Layer 2 of a small transformer language model trained on English Wikipedia (13 layers, counted from 0, width 128).
A neuron's activation on a vector x is SiLU(gate . x) times (in . x), where the dot is the dot product.
The model reads these tokens: " K" "ens" "ington" " to" " the" " northern" " term" "in" "us" " of" " the" " Rock" " Creek" " Railway" " st" "reet" "c" "ar" " line"

The vector x that enters this layer's MLP at each token. A number n stands for n times 0.0098.
0 " K": -2 -2 -3 4 -2 9 1 3 -3 -10 0 -95 -2 -4 0 7 -3 49 5 8 -11 1 4 -10 3 -11 29 2 -2 7 6 37 -6 14 -1 -3 12 8 8 4 -7 -3 -8 4 3 6 5 -5 -7 2 1 2 3 5 13 3 -2 -2 -4 -16 -9 9 0 15 0 -4 5 -3 0 6 4 3 -5 -2 -9 -1 11 8 4 -3 -8 -1 -4 -4 4 -1 -9 -1 12 30 11 14 -7 -2 12 15 0 15 2 8 0 -8 -2 6 -3 -13 -5 -3 11 -7 2 -28 -11 -8 11 -16 -2 7 0 -7 1 2 7 5 -14 21 -5 4
1 "ens": -1 -6 8 -1 14 -11 -2 -4 21 -5 -7 -49 7 4 -5 2 -9 -45 8 -15 -7 -5 -5 5 2 -13 7 6 -5 12 1 5 -9 15 11 4 0 2 5 5 -9 1 14 -22 9 0 0 -10 1 0 8 3 -10 6 18 -8 3 11 5 -10 2 -10 3 -10 -5 -8 4 9 0 -17 -14 -4 22 5 -4 -20 6 3 -2 2 -1 -6 19 11 3 11 13 1 2 18 0 -35 -7 -4 -5 -15 1 9 0 4 -22 -2 -5 2 22 31 -1 16 -8 3 11 6 11 -2 7 -6 -7 9 -9 -1 -1 6 -9 9 -22 -4 6 -2
2 "ington": 1 -8 -10 -3 -2 7 7 -1 -7 7 1 -7 -14 5 2 -6 -4 -29 15 -1 19 17 -14 15 28 -3 -18 -14 2 1 7 12 6 -5 -14 9 -6 -4 -8 -8 -4 10 -5 4 -6 -8 1 4 10 -4 5 12 4 1 53 -4 -3 0 0 3 9 -10 -7 -14 -4 -18 10 12 -1 -4 -8 -4 -15 -12 -13 0 8 -4 2 2 -2 9 14 -6 2 -6 -12 4 2 -4 -10 -13 -1 -3 18 -2 9 -11 -3 -14 -16 3 -3 4 7 5 -7 4 -7 -4 10 -2 -15 11 7 -10 21 14 9 -17 7 6 -9 16 29 18 1 0
3 " to": 8 -5 -3 -1 -3 -10 15 -1 -1 7 3 23 4 3 -7 4 -7 -43 4 19 -20 23 17 -2 2 2 -26 7 -11 -1 7 31 -5 -6 17 8 -2 -4 1 7 2 11 4 3 8 -4 9 7 -1 9 -11 22 2 5 19 -1 -23 4 3 11 -7 9 -5 -1 11 0 2 -13 6 6 5 2 5 4 4 -5 11 -12 -4 -8 2 0 -10 -5 0 -8 0 -2 7 0 -5 -14 6 13 17 3 -4 2 2 -17 13 3 -9 -5 -17 3 8 5 -9 -3 -13 -13 4 8 -10 27 10 5 6 7 -1 4 -13 -3 6 7 -5 1
4 " the": -3 -1 4 1 -1 0 0 -2 -4 0 -3 -6 7 0 -2 5 8 4 -1 3 -6 16 0 2 -13 -1 0 1 6 2 2 -6 -5 -4 9 -2 -2 2 1 5 -1 2 9 -4 -4 -8 -9 6 -3 -7 -3 -9 1 12 21 2 1 -1 -2 6 4 -7 -1 5 0 -8 -1 5 2 5 -3 1 -11 -5 -1 -2 4 0 -10 -5 1 7 -1 -6 3 -5 -4 0 10 -9 -9 14 13 -5 9 1 -5 -1 5 -64 -12 2 -4 -2 -5 4 3 -3 -2 3 -5 2 -5 -2 -8 -2 0 3 -4 2 -4 2 3 1 -9 8 -6 4
5 " northern": 7 -1 6 -3 -12 5 -9 7 2 -10 5 33 4 20 -2 -10 -6 -14 1 -5 9 12 21 2 -6 -20 -7 12 0 8 -14 -18 -1 -5 -5 15 -10 -2 3 18 1 0 6 6 2 -4 -2 -7 7 -7 6 -11 7 2 18 -11 -20 12 1 -17 -9 11 -7 -4 8 10 6 -10 1 -7 -2 1 -12 -2 17 -12 6 -2 1 -17 -4 14 11 13 6 -17 -3 -3 16 8 -18 5 3 -15 26 -6 -15 -25 -2 -12 -6 9 -11 -17 3 0 -2 -18 -14 -4 -6 4 -3 -7 4 -13 0 14 21 2 -10 8 -6 10 20 -6 4 -2
6 " term": -7 -1 -13 -7 11 2 -7 -1 -1 12 -4 26 -5 7 7 -26 5 16 -1 -10 -5 11 -2 -9 -17 -29 2 4 -1 -11 -6 -11 8 -22 -5 8 5 -9 4 -7 7 -2 -12 16 3 -1 -11 15 0 -14 1 -1 -2 8 -22 -5 -11 -6 8 2 7 -10 2 -9 11 8 0 -11 -15 0 27 -2 -6 6 1 2 -16 5 -2 -4 2 8 -12 -15 0 -23 2 -1 12 21 -6 -22 -2 6 9 -1 -13 18 5 -12 -12 -5 -11 -5 14 -8 4 3 -8 -5 -14 24 20 -2 -7 -5 -13 -1 5 -6 -10 -2 2 6 -5 -15 -11 8
7 "in": -3 -5 -1 5 16 10 7 -9 3 4 -2 -13 8 -5 -5 20 6 -39 4 -12 -14 -8 -2 -2 2 -2 -18 -4 -1 3 -7 -25 2 3 5 17 5 14 2 12 -2 -6 -11 -15 12 -6 11 11 -5 6 5 -11 5 -11 32 15 -14 23 6 0 7 -5 1 3 -2 -24 12 2 4 -14 -1 -5 -16 -14 11 -11 -27 1 -4 -9 -3 -1 -1 14 -3 6 7 4 13 -15 0 0 -3 -8 -25 2 2 8 -3 -4 -11 6 8 7 10 19 -3 3 9 -3 4 -17 -9 16 -3 0 -6 3 11 -18 -12 3 5 -5 25 -6 -1 -1
8 "us": 4 -11 7 -4 2 8 18 8 -8 2 4 -62 6 1 -4 2 3 -23 3 -7 9 -7 -3 8 -12 -21 9 3 -7 -7 -10 -19 9 -2 -3 1 5 8 1 12 -9 -14 -11 -6 -12 -5 -3 8 12 -6 -3 23 1 1 23 9 -3 -4 1 -7 -8 -8 0 -10 0 -6 -3 10 5 -18 3 -4 4 -1 18 2 -4 -2 0 -9 -7 7 8 -6 -7 -24 -6 -6 -12 -18 25 -35 3 -2 -6 -3 -2 4 2 -2 7 7 5 25 -8 -6 11 5 7 -2 0 4 11 6 -2 -6 -13 4 22 0 -32 11 6 -3 -7 2 -3 10
9 " of": 3 3 -2 4 -7 -14 7 -4 -9 4 2 -15 -18 -3 -7 -11 1 -11 -5 10 4 2 -1 -18 -16 5 -3 6 -13 -9 -1 -14 -1 -1 5 4 3 13 1 1 0 -1 5 14 3 -1 11 -5 -15 5 -2 1 -2 -2 28 -10 -14 5 -2 40 9 24 -4 -3 -4 -6 9 -3 -3 9 -2 -3 5 -8 13 -12 -2 -2 1 -14 -2 7 0 -14 -5 -15 14 3 12 -12 9 -2 12 7 10 -2 -1 -11 1 -31 -19 -11 7 5 -4 2 -8 -3 1 1 4 -11 24 0 -2 25 -16 -1 6 -7 -2 4 2 4 2 6 -16 -6
10 " the": -3 0 4 1 -1 -1 -1 -2 -5 0 -3 -3 8 0 -1 4 8 6 -1 3 -3 15 -1 2 -15 -3 0 1 6 3 2 -6 -5 -4 7 -2 -2 2 1 7 -1 0 7 -5 -4 -7 -8 4 -3 -7 -3 -10 1 13 20 1 3 -1 -3 6 4 -7 0 6 -1 -7 -1 5 2 4 -2 1 -14 -5 -1 -2 4 1 -10 -4 1 6 -2 -6 4 -3 -4 -1 9 -7 -5 11 10 -6 9 1 -5 -1 5 -65 -10 2 -4 -3 -5 2 3 -4 -1 3 -4 2 -4 -1 -4 -3 1 1 -4 1 -3 1 4 1 -7 5 -5 4
11 " Rock": 3 -19 -13 -3 -4 -14 -4 2 -7 -20 5 -2 -5 20 1 -14 6 -5 -3 -1 -18 -4 -12 7 -8 -3 -4 7 -2 -5 -6 3 0 -8 4 -2 5 -9 -9 1 -7 8 -15 -15 17 1 -5 -10 3 -3 7 1 11 1 30 -2 -7 -2 -7 -14 1 0 6 9 -16 0 -2 -8 -4 -2 -9 0 -22 -13 -19 2 -11 -5 9 30 -6 -5 3 -3 2 -2 -8 6 22 13 -8 23 1 0 -2 -9 -8 4 -8 -12 -8 4 -27 12 1 7 3 8 -8 -5 15 -4 12 9 -9 8 31 8 12 -8 14 2 -6 3 9 29 9 -5
12 " Creek": 3 -12 2 9 -11 -3 3 1 -5 -3 3 9 -12 14 3 -24 -10 -20 17 1 9 -7 2 -3 16 -5 -12 -11 0 -6 -20 4 2 -4 -3 1 4 -6 1 -11 -2 5 0 -12 -5 -11 0 -9 13 -9 -8 -5 2 6 28 -18 -2 14 0 -7 0 -6 -2 -5 -9 -10 0 -4 -4 -7 -5 3 -28 -3 7 14 16 -2 8 14 -3 14 20 6 2 -4 -22 1 7 16 3 7 5 10 15 -5 7 -6 1 -8 -23 -1 -20 -7 4 -8 -9 0 -19 10 8 4 0 1 -6 -13 23 18 25 -10 1 -2 -16 8 25 19 13 5
13 " Railway": -6 5 -17 8 -9 -2 -1 4 8 2 0 50 -7 4 4 -36 17 23 0 2 -3 3 17 1 30 4 -3 -11 -2 -11 11 22 5 0 -4 -3 -4 -4 3 -9 15 -2 5 -13 18 -12 2 12 1 -1 -4 -5 0 20 37 -14 -14 7 -2 -4 -6 0 -7 -17 7 -1 8 15 -2 -6 10 2 0 -6 18 14 9 4 11 17 -6 -3 11 10 10 -16 -9 1 -9 21 -14 22 15 13 7 -5 -3 -10 0 -10 -18 -4 1 3 3 5 3 -1 -15 7 -4 -4 -2 -6 7 -7 32 -8 4 -7 9 8 -2 -10 25 -1 6 0
14 " st": 4 12 -14 -2 2 3 0 8 -3 -4 -9 -12 2 -8 -5 2 -3 -13 8 10 -10 -1 3 24 -17 3 -15 -4 -8 11 14 14 1 -6 3 1 5 0 4 -6 7 -7 -8 -11 17 1 -21 -16 1 15 -1 -9 -9 -11 -20 9 0 -5 1 -20 -10 -7 -2 -15 -4 9 5 5 -4 -2 -1 2 -5 -16 -7 0 9 19 -4 -6 5 -3 3 -5 6 -17 -2 7 9 29 -20 -2 2 8 -25 -4 0 5 5 -16 -3 -6 -22 21 -4 -2 -6 6 -19 0 -8 -14 11 -7 1 3 0 7 9 5 10 -3 17 2 7 -4 -13 -1
15 "reet": -7 2 -18 2 2 2 9 -5 1 11 -1 49 -12 6 -4 -23 3 42 5 -9 9 13 -12 -10 -8 -12 -14 6 -2 -3 -13 21 10 -4 6 -7 -1 6 1 1 10 7 -16 1 -6 -11 14 1 2 -5 2 9 12 -8 33 -8 -38 -13 -2 2 5 -3 -4 -4 -4 6 7 -11 5 -6 0 2 -28 -3 14 -1 -4 -2 8 -7 -8 -7 14 -15 -2 -6 -5 2 -17 9 25 39 2 8 16 0 1 -2 -2 -8 12 13 7 -2 3 4 5 2 -11 -7 11 -7 8 6 -3 9 -19 -11 17 -6 -13 -13 -21 1 18 11 3 -1
16 "c": 12 7 -7 5 14 -11 9 -5 -3 -2 1 -72 7 0 5 8 2 -14 3 -2 -7 31 1 -6 -4 1 5 -8 12 0 17 -8 -2 -21 -3 8 1 11 5 -1 19 -11 21 -2 10 -1 -14 16 3 8 7 -5 6 0 -1 16 15 1 5 -14 -8 1 -4 0 -16 1 -2 19 0 -7 -6 -2 11 -12 -8 -16 -13 -1 14 -3 13 8 8 25 -6 -10 -10 -1 -1 -4 -14 -8 5 -14 -9 2 -2 -1 -2 7 -15 6 -8 -6 13 1 -9 7 -4 6 12 2 2 1 2 5 1 -4 6 9 6 -11 4 -13 -9 2 -10 1
17 "ar": 7 7 7 -1 12 4 14 1 17 12 0 -2 1 -8 -5 5 12 17 18 -9 19 5 26 -11 -8 0 0 0 -5 -4 -6 -19 -1 2 -9 2 7 7 7 -4 2 0 -3 -15 -9 -8 2 -12 4 12 5 -2 12 -6 38 8 -15 1 3 -2 -3 -23 -6 1 -7 -12 -2 -8 1 3 6 0 -4 -5 5 -11 -4 3 -3 -31 2 1 4 -7 -2 -3 -24 -1 -9 -5 11 1 2 -6 -3 7 -6 -14 4 2 -9 3 13 -9 0 17 3 15 6 -8 9 -10 -4 7 -2 16 -24 -6 -1 -1 -31 -26 -3 -7 16 21 11 8
18 " line": -10 4 -24 4 -4 14 -2 -2 -4 -2 2 6 -2 8 2 -29 9 -8 4 -9 9 0 17 2 -3 17 -2 5 -13 8 -1 24 1 -13 1 3 -7 -9 6 -19 16 -10 2 -11 12 2 -11 3 6 -6 -22 -9 -4 9 34 2 -20 8 7 -2 -8 -16 -3 -11 -7 6 12 -8 -10 -8 17 1 0 14 -6 2 -1 8 2 4 -1 2 13 8 -1 2 1 4 6 31 1 28 10 -3 -19 -4 14 13 -5 -5 -15 -10 10 25 6 1 -2 11 -19 -4 5 1 11 12 -11 8 23 -10 -3 -11 -4 5 1 2 26 -11 2 0

Each question shows the input weights of one neuron of the MLP. A number n stands for n times 0.016.

n253 gate: 19 -3 40 -14 -8 -7 6 4 1 2 -18 15 16 -2 19 -10 15 8 -11 -3 -20 0 -11 13 23 22 15 47 -5 -27 30 -18 13 -23 -14 -6 -6 15 -9 35 -4 20 13 -11 36 -3 32 -4 6 23 8 2 26 13 -21 -6 -14 -40 4 24 -21 -4 13 5 -1 18 16 1 28 27 12 39 -2 -14 12 16 7 1 1 13 -47 -19 25 10 -30 3 8 14 -19 -26 17 24 6 4 -12 13 -28 1 18 14 5 1 -31 12 4 -30 21 -14 -33 -13 -10 14 -5 25 -7 -5 10 8 10 -7 31 -7 23 -21 8 12 -22 -25
n253 in: -16 -4 -27 -3 8 2 -18 -6 -2 -16 22 -3 -11 -13 -1 9 -30 3 23 -4 16 1 -10 -9 2 -17 2 -57 16 16 -17 18 -10 -5 0 -1 15 2 5 -44 12 -31 -10 -3 -27 -9 -2 -4 -16 -19 -23 -10 -19 -18 21 18 24 15 20 -11 9 12 -11 4 -1 -4 -16 -10 -17 -4 15 -2 -6 4 8 -17 -8 -23 -12 -11 12 -4 -20 -12 42 10 7 -9 7 -4 -4 -29 -19 7 3 -11 4 -9 -23 -9 4 22 18 -20 -21 21 -28 -4 26 -1 12 -14 16 -28 10 18 -10 -2 -21 31 -16 15 -27 28 -1 -16 -1 7
On which token does it fire most, and how strongly? 18 " line", at about 0.022

n4 gate: 10 3 -4 -9 -2 5 -15 4 -37 14 -12 -6 -11 -12 -2 33 -4 3 10 10 -15 22 -2 -25 21 9 -7 2 5 13 25 -10 0 -9 12 14 -25 30 16 36 -14 -25 -10 -31 1 7 26 2 -28 29 -22 11 7 31 -22 -8 28 3 -6 1 13 4 2 7 -8 -19 2 0 0 18 9 31 -7 28 27 24 0 18 0 -6 -3 21 -7 -9 24 -7 -1 31 9 -12 -16 -7 16 -14 11 -25 13 -4 28 15 27 -5 -4 24 -16 25 4 -1 5 4 -31 19 26 -7 18 13 -18 9 7 10 10 10 18 15 3 -4 8 -4
n4 in: -1 -9 -26 -8 -13 3 -22 10 -21 30 52 -3 5 -7 15 42 14 -2 -1 -8 -5 7 -15 -1 2 -13 -12 28 15 -3 41 -11 -32 -13 -19 -17 -3 14 6 23 3 -15 -37 3 27 15 6 8 -51 25 -19 -28 23 9 16 -25 -6 -7 -3 7 -27 -2 6 18 22 9 22 10 -17 11 5 -3 8 38 13 24 19 20 -8 14 -1 -19 -34 -2 18 -2 -24 6 29 6 2 -14 31 4 -22 -11 -26 9 -8 2 9 8 36 18 28 -21 -5 24 9 -16 -2 22 13 2 22 -7 -23 21 -16 -6 7 -5 27 2 -7 1 -4 -19
On which three tokens does it fire most, strongest first? 12 " Creek", 15 "reet", 2 "ington"

n216 gate: -9 13 6 -43 20 -20 -3 12 -15 7 14 21 1 21 -2 11 -20 35 -7 -4 -18 -26 -5 -3 7 -12 1 27 2 -17 -57 10 -52 -29 16 50 6 -20 -2 -3 9 24 -11 3 -29 1 23 -19 12 -18 17 -28 -15 -29 1 10 -42 -26 -22 -18 8 -35 -10 -48 -4 1 -50 36 20 11 34 -28 -24 2 9 -11 11 38 -14 -23 -14 -10 -41 17 4 12 15 -6 -3 -12 -43 12 -13 -3 15 8 -26 -23 -19 -12 -26 4 -25 33 4 -19 -4 -12 11 -9 -21 2 -6 -25 6 29 -1 10 -31 -5 -19 17 -6 3 -20 -22 20 -11
n216 in: -42 4 -77 35 2 -5 -24 1 -16 52 -13 -1 -17 0 27 31 -6 -26 -2 7 -24 -10 1 -15 23 0 -15 5 -8 -9 -16 -24 -21 -2 -12 -11 24 21 -10 -1 8 6 -4 16 73 -30 10 16 19 -34 17 3 32 -21 16 -4 29 -46 6 38 17 11 -14 16 23 -17 -8 -2 31 13 19 -9 11 32 -9 -10 -14 -35 24 -14 0 -1 5 50 -4 -9 -28 18 -1 -11 14 28 -32 -13 55 16 29 -6 -26 14 8 -15 -17 -9 20 -1 13 -23 18 40 26 43 -43 -14 17 -17 -22 2 15 -4 48 12 -2 8 -31 -6 -19 -23
It fires most on token 8 "us"

n63 gate: 16 -21 25 16 -22 11 -25 8 1 3 14 25 -1 -12 5 12 -16 29 -20 29 37 2 -40 -26 15 -6 15 4 7 0 8 17 -21 11 -23 -3 22 -23 -24 4 4 6 6 18 -7 -24 12 -20 -17 -33 1 -1 -1 2 -49 -6 28 -2 -42 5 8 8 -12 32 12 -7 13 -1 -28 7 11 -13 3 7 28 -18 -3 40 44 18 9 7 -4 -5 -26 10 -16 8 -30 -3 -2 -14 14 -32 8 1 -19 12 -9 -6 18 24 -5 -7 -19 -12 -4 -28 -19 -4 -21 -24 -9 9 -1 -1 -13 -35 -12 -7 -18 -11 -21 -25 -5 -3 -1 -26
n63 in: -8 -13 11 5 -23 18 -30 -14 -4 -13 40 6 -12 -21 1 4 -56 48 -7 28 44 -7 -34 8 24 -16 32 17 26 25 30 4 6 39 -17 -28 14 -5 -14 45 14 -16 18 56 24 3 11 -12 -25 -6 -18 -32 -4 -14 -38 -11 29 3 -12 3 1 9 -5 28 3 12 -1 -14 -19 19 19 -11 -3 -20 38 15 18 15 36 10 -17 16 -13 -7 1 -3 -28 -18 -5 6 15 -19 11 -28 8 36 -1 -34 -43 -4 32 -7 -5 3 25 -16 -10 -25 -31 30 -41 6 -1 27 20 -1 10 -10 -14 -7 -13 -27 -6 -52 22 -7 3 -48
On which three tokens does it fire most, strongest first? 1 "ens", 7 "in", 18 " line"

n307 gate: 2 -13 16 26 -2 8 -25 -6 -25 8 24 -11 -2 -28 10 -4 -26 14 -2 19 39 -1 15 7 27 25 15 -4 15 12 21 -40 3 -14 -2 2 2 -25 1 -3 -2 -5 5 20 18 -10 -8 -3 -11 -8 -34 -15 0 14 -18 -11 25 -3 5 19 5 9 -10 -5 21 9 13 -5 4 12 5 30 5 -15 23 -3 7 16 13 34 10 1 -10 -27 10 7 17 8 -28 -25 18 -16 -32 -8 -35 -8 34 16 3 6 52 6 8 3 0 18 5 -8 4 15 -5 5 -5 7 -11 -19 15 4 -7 31 21 -40 25 -10 8 -3 9 -1
n307 in: -9 -6 5 1 -13 -7 -9 -15 -30 -11 4 -30 25 -3 3 -7 6 -12 -63 22 -14 -15 -3 -8 1 29 -29 -9 12 -12 19 -4 -46 -64 -45 -11 -7 -17 24 24 24 -7 -49 69 33 -2 29 1 -39 22 21 -10 -3 -28 -30 -50 -19 -5 20 1 47 -36 25 -24 4 -33 -36 -20 -7 13 -26 -18 7 -5 -21 16 16 19 -8 25 -15 -19 17 12 38 0 32 -40 23 7 -15 -12 13 52 35 -18 11 7 -16 -23 12 2 16 12 23 -77 -12 -2 16 0 -9 47 -39 -26 3 16 47 -17 29 -3 -31 -12 -4 -12 30 -31 -7 21
On which token does it fire most, and how strongly? 17 "ar", at about 0.24

n68 gate: 25 4 21 4 -19 -52 14 25 -25 -21 -32 -13 7 16 -3 -2 8 20 -6 43 -20 -24 -20 12 20 30 13 -1 -10 -21 22 0 -8 16 25 4 29 42 15 29 -9 10 -13 11 31 9 14 -8 -20 -18 -45 13 -19 -6 12 -38 22 7 -2 9 -1 -6 -8 -2 31 12 30 17 -38 0 -26 -6 -27 14 4 -4 -10 -13 -14 2 -4 24 -30 -11 -31 3 5 37 -15 12 -1 -11 97 8 -8 -37 10 10 -19 -9 8 4 35 18 -21 -37 13 -5 7 -16 -20 9 -4 14 -3 20 4 14 23 32 2 -4 6 -26 -22 -27 18 -14
n68 in: -41 5 -6 9 18 22 -44 -28 -23 10 38 -6 2 -2 0 8 -11 -25 7 33 30 8 -8 1 3 -4 9 -1 35 13 19 15 24 17 -56 -13 -7 20 -36 -7 1 1 -1 12 -2 -1 32 -24 -1 8 -2 -1 26 -24 -14 30 11 3 6 -7 4 -1 -17 1 -20 23 -9 8 3 -4 -1 3 21 3 35 -32 30 16 25 33 -25 -40 9 -5 33 11 7 6 -4 -40 -16 -10 -15 -11 -5 -3 -3 -6 4 -16 -1 -3 12 -27 31 -21 -2 36 -41 18 1 6 33 8 4 -7 17 9 -50 -28 -1 3 19 25 -11 18 -18 -22
On which token does it fire most, and how strongly? 17 "ar", at about 0.11

n153 gate: 9 10 -21 19 8 -11 -11 -10 3 -11 32 9 16 22 23 3 -19 4 17 14 15 -19 -3 23 37 -24 -11 19 -11 23 34 8 8 -26 -6 -3 -7 3 16 10 -5 -6 -29 14 23 17 16 -15 -28 -31 2 9 -9 4 -17 18 17 7 -43 -3 10 10 -15 32 2 1 -18 -21 14 -1 -16 0 -12 5 31 31 -8 -1 31 22 11 -13 -8 -10 -6 28 -5 1 4 -6 -3 21 -25 2 16 21 -14 3 2 11 3 21 9 -35 9 26 21 -17 -22 -19 16 -5 0 22 13 -6 -25 8 -18 15 -29 -4 19 -9 -11 -18 -16 14
n153 in: -20 -23 15 -24 24 -12 -22 28 -16 -11 17 4 -4 -40 -21 10 17 -8 21 16 -16 2 1 10 3 24 12 -36 -13 -15 -11 -17 -14 -1 -18 -2 -7 8 -14 23 22 -8 18 24 -48 7 -4 6 30 37 -1 -13 4 -12 12 -7 -9 -24 47 9 -15 13 15 -3 9 -6 8 -4 -19 37 -8 10 2 -4 -18 -36 11 0 -16 23 -5 31 -24 -6 -4 -7 -12 14 -29 -3 -22 -26 9 18 -9 3 -24 -3 -37 6 16 8 27 0 -8 -17 -21 -25 12 18 -11 -6 -10 -5 -2 31 9 1 22 25 27 6 6 -13 15 22 17 1
On which two tokens does it fire most, strongest first? 18 " line", 1 "ens"

n298 gate: 8 9 32 -30 -12 2 -1 34 -6 -2 15 8 -3 -7 -17 7 28 39 -18 -7 -25 -47 35 -4 14 41 3 7 3 11 -13 -20 6 12 -1 4 -31 11 -30 -47 -10 29 11 13 52 -1 -5 -32 23 -7 -18 9 3 4 -9 -33 3 21 14 -8 26 -17 -16 15 38 24 14 14 2 47 22 -5 8 -31 -11 -14 -23 22 -27 9 12 -2 5 29 8 -1 33 16 2 -1 -4 -3 -15 -3 -9 -11 29 -5 -5 1 20 2 -5 22 16 -32 7 -27 -25 -11 41 -4 16 -26 -3 -2 4 7 -5 -9 28 -5 22 15 15 37 -30 25
n298 in: 15 11 17 -21 -14 0 -7 24 -10 -8 11 -3 -4 -12 -2 0 8 16 -18 9 -30 -56 37 6 -2 18 7 -8 1 -8 -13 -7 -4 1 -6 6 -28 -6 -7 -37 2 7 -11 2 39 -4 2 -16 -3 8 -11 32 -1 15 7 -36 -19 9 3 -6 27 -33 -9 12 47 9 25 16 4 8 22 -10 -9 -18 -4 0 -20 30 -30 4 -2 -11 13 22 2 -35 8 15 16 16 7 -5 -43 -1 22 -17 25 -7 -20 12 16 -6 -10 17 35 -14 -1 -14 -27 -20 40 -7 12 -18 1 -21 2 28 4 10 31 -29 13 3 3 20 -19 12
On which token does it fire most, and how strongly? 14 " st", at about 0.1

n315 gate: 19 33 -6 -7 -14 13 -23 -16 -10 23 7 10 -1 3 -15 -36 46 17 -12 12 -3 -8 15 1 6 40 -8 24 39 44 30 -7 -27 -29 -8 7 3 -45 3 -25 41 10 17 -10 36 -11 24 -25 -23 -1 -17 -30 9 -25 -25 -12 -21 -23 -1 -17 -3 8 1 -19 -4 -5 3 15 12 -10 -5 42 3 8 56 20 4 -38 2 46 -52 16 9 -9 5 10 22 20 -13 20 -1 24 -25 -11 -8 7 17 -1 21 -9 -9 -6 13 11 -3 23 -38 1 -27 36 10 -32 -11 -19 35 -10 2 15 24 -38 2 5 -8 -10 -1 -13 14 -15
n315 in: 16 27 -6 -15 -6 21 -16 -17 -9 32 -2 10 5 13 -5 -24 30 9 -13 33 -3 11 32 1 -7 16 -8 1 2 16 -1 1 -27 -37 0 17 -6 -36 1 -23 44 -14 5 -5 24 -5 14 -1 1 -27 -16 -10 -5 -20 -20 -15 -41 -6 18 -22 -6 1 1 -29 -4 -7 10 -3 37 -14 -35 47 -16 17 33 5 14 -11 -19 33 -30 8 13 -9 -20 -12 13 10 -23 32 -20 25 13 -15 -10 13 7 -2 4 -17 -28 -10 -2 9 -4 22 -25 -1 -23 13 18 -19 -4 -20 29 -16 7 21 21 -41 9 0 -3 -3 -4 -1 26 -15
On which two tokens does it fire most, strongest first? 13 " Railway", 18 " line"

n174 gate: 4 2 31 18 18 -24 -46 25 12 -7 33 -9 -6 -5 -7 -16 24 -11 15 2 -10 -46 -4 -19 -15 -19 -13 -20 19 12 29 0 -9 21 4 -8 18 26 -30 27 1 6 -22 20 -12 46 8 -3 -11 19 0 6 -3 14 1 -17 -19 -12 -27 1 -14 -21 -20 38 1 7 -11 40 15 21 28 11 -22 39 2 22 -9 -16 7 -4 7 -10 -24 3 -14 18 2 1 -6 0 13 -5 10 6 -15 4 10 16 -39 16 -1 -15 -21 4 -11 -7 -22 -5 15 8 1 0 -25 13 35 0 44 -4 9 -16 12 -2 -23 -32 3 -8 5 41
n174 in: -7 5 -5 6 23 -19 19 8 12 -25 2 1 1 -16 -3 -12 18 -9 15 9 -23 -29 11 -6 -9 -33 -9 15 -4 2 21 0 14 32 -11 -18 2 6 -39 -1 12 -3 -19 16 -10 4 0 -7 14 27 3 -7 -2 27 21 -10 -18 -9 -45 6 4 -40 -13 16 -9 28 10 25 10 0 18 13 0 33 -6 0 0 -17 -7 -17 -11 -28 -16 3 -27 0 -6 1 -1 24 4 5 -20 22 -19 -5 -2 11 -27 -14 -15 -22 -10 4 -11 8 -3 1 12 8 -2 4 6 18 -2 -7 27 -7 5 14 37 12 2 -9 -12 5 2 35
On which two tokens does it fire most, strongest first? 5 " northern", 0 " K"

n130 gate: 1 8 40 10 6 23 -25 32 6 28 -2 3 -5 -9 -17 -15 -4 9 -10 3 17 -23 9 -6 -12 -1 12 47 8 -19 4 -4 -14 27 3 40 -8 -7 51 22 10 25 4 2 -11 -6 -2 -18 -31 2 19 20 -29 4 10 20 12 4 -7 7 -16 -1 -5 -6 -6 -37 -15 -6 18 -16 23 -46 -21 -12 -11 38 -13 24 1 -1 5 -23 -36 -3 -18 -3 6 9 26 -20 9 20 11 -19 -28 4 30 33 48 6 -33 4 1 3 9 13 16 -50 -34 10 6 -25 1 -8 -35 6 -10 19 15 33 8 -23 15 31 22 25 -8 16
n130 in: -3 -5 -41 -30 16 -9 10 -5 33 -12 25 -24 -5 20 -3 22 16 4 -15 23 -17 -4 -10 -26 15 7 22 -3 27 3 -19 18 8 -50 -1 -5 14 -19 -34 -13 -27 -13 -14 2 -2 -25 -23 -12 2 -17 -9 10 -3 -2 -8 -32 -6 38 8 -14 40 -7 -23 13 14 28 3 29 -30 19 1 22 15 -5 -12 -29 -22 2 -1 10 10 -12 29 -12 33 -12 8 -14 -46 39 6 2 8 13 14 -13 -20 -3 -29 -3 14 18 -10 -10 -29 2 23 12 8 -2 -6 11 5 12 2 -4 26 -25 -25 1 7 -13 -20 -34 -19 -6 2 5
It fires most on token 0 " K"

n140 gate: -15 12 -16 -9 23 24 14 23 21 25 15 5 4 19 -37 27 -17 3 -46 11 3 -22 1 18 15 12 -6 8 18 24 -14 16 -10 27 -33 -14 22 0 -25 -21 -13 -15 8 38 -11 27 -32 42 -16 -2 11 -15 -1 -8 6 -23 -12 8 -4 -36 -46 -10 27 -22 2 -15 9 -4 -12 17 13 -28 -19 45 -5 15 19 4 -3 22 17 34 -9 18 21 -22 -11 4 20 20 -32 -2 -8 -5 3 16 -17 19 7 -10 -45 17 -9 -15 18 -13 15 -16 -13 -13 5 5 1 9 15 -16 -13 37 -4 34 26 -4 18 36 -12 -54 36 -3
n140 in: -21 4 -15 -5 15 18 11 25 29 -6 -5 19 -8 29 -13 3 8 -10 -20 7 8 -25 12 34 19 1 1 2 6 2 -16 37 -21 10 -24 -2 30 -1 -23 -12 5 -22 0 28 -8 21 -18 26 -17 -20 21 -6 -23 -13 19 -8 -12 6 6 -19 -51 -8 30 -27 27 -20 14 -23 -31 14 13 -26 -16 23 15 -3 19 -12 -2 17 25 31 2 9 10 -4 -10 9 40 14 -20 5 12 -1 1 1 -24 5 9 -6 -52 2 -24 -19 20 -22 8 -51 -15 -21 11 -25 2 -7 -25 6 -38 26 3 23 11 -20 26 26 -23 -19 24 18
On which two tokens does it fire most, strongest first? 5 " northern", 6 " term"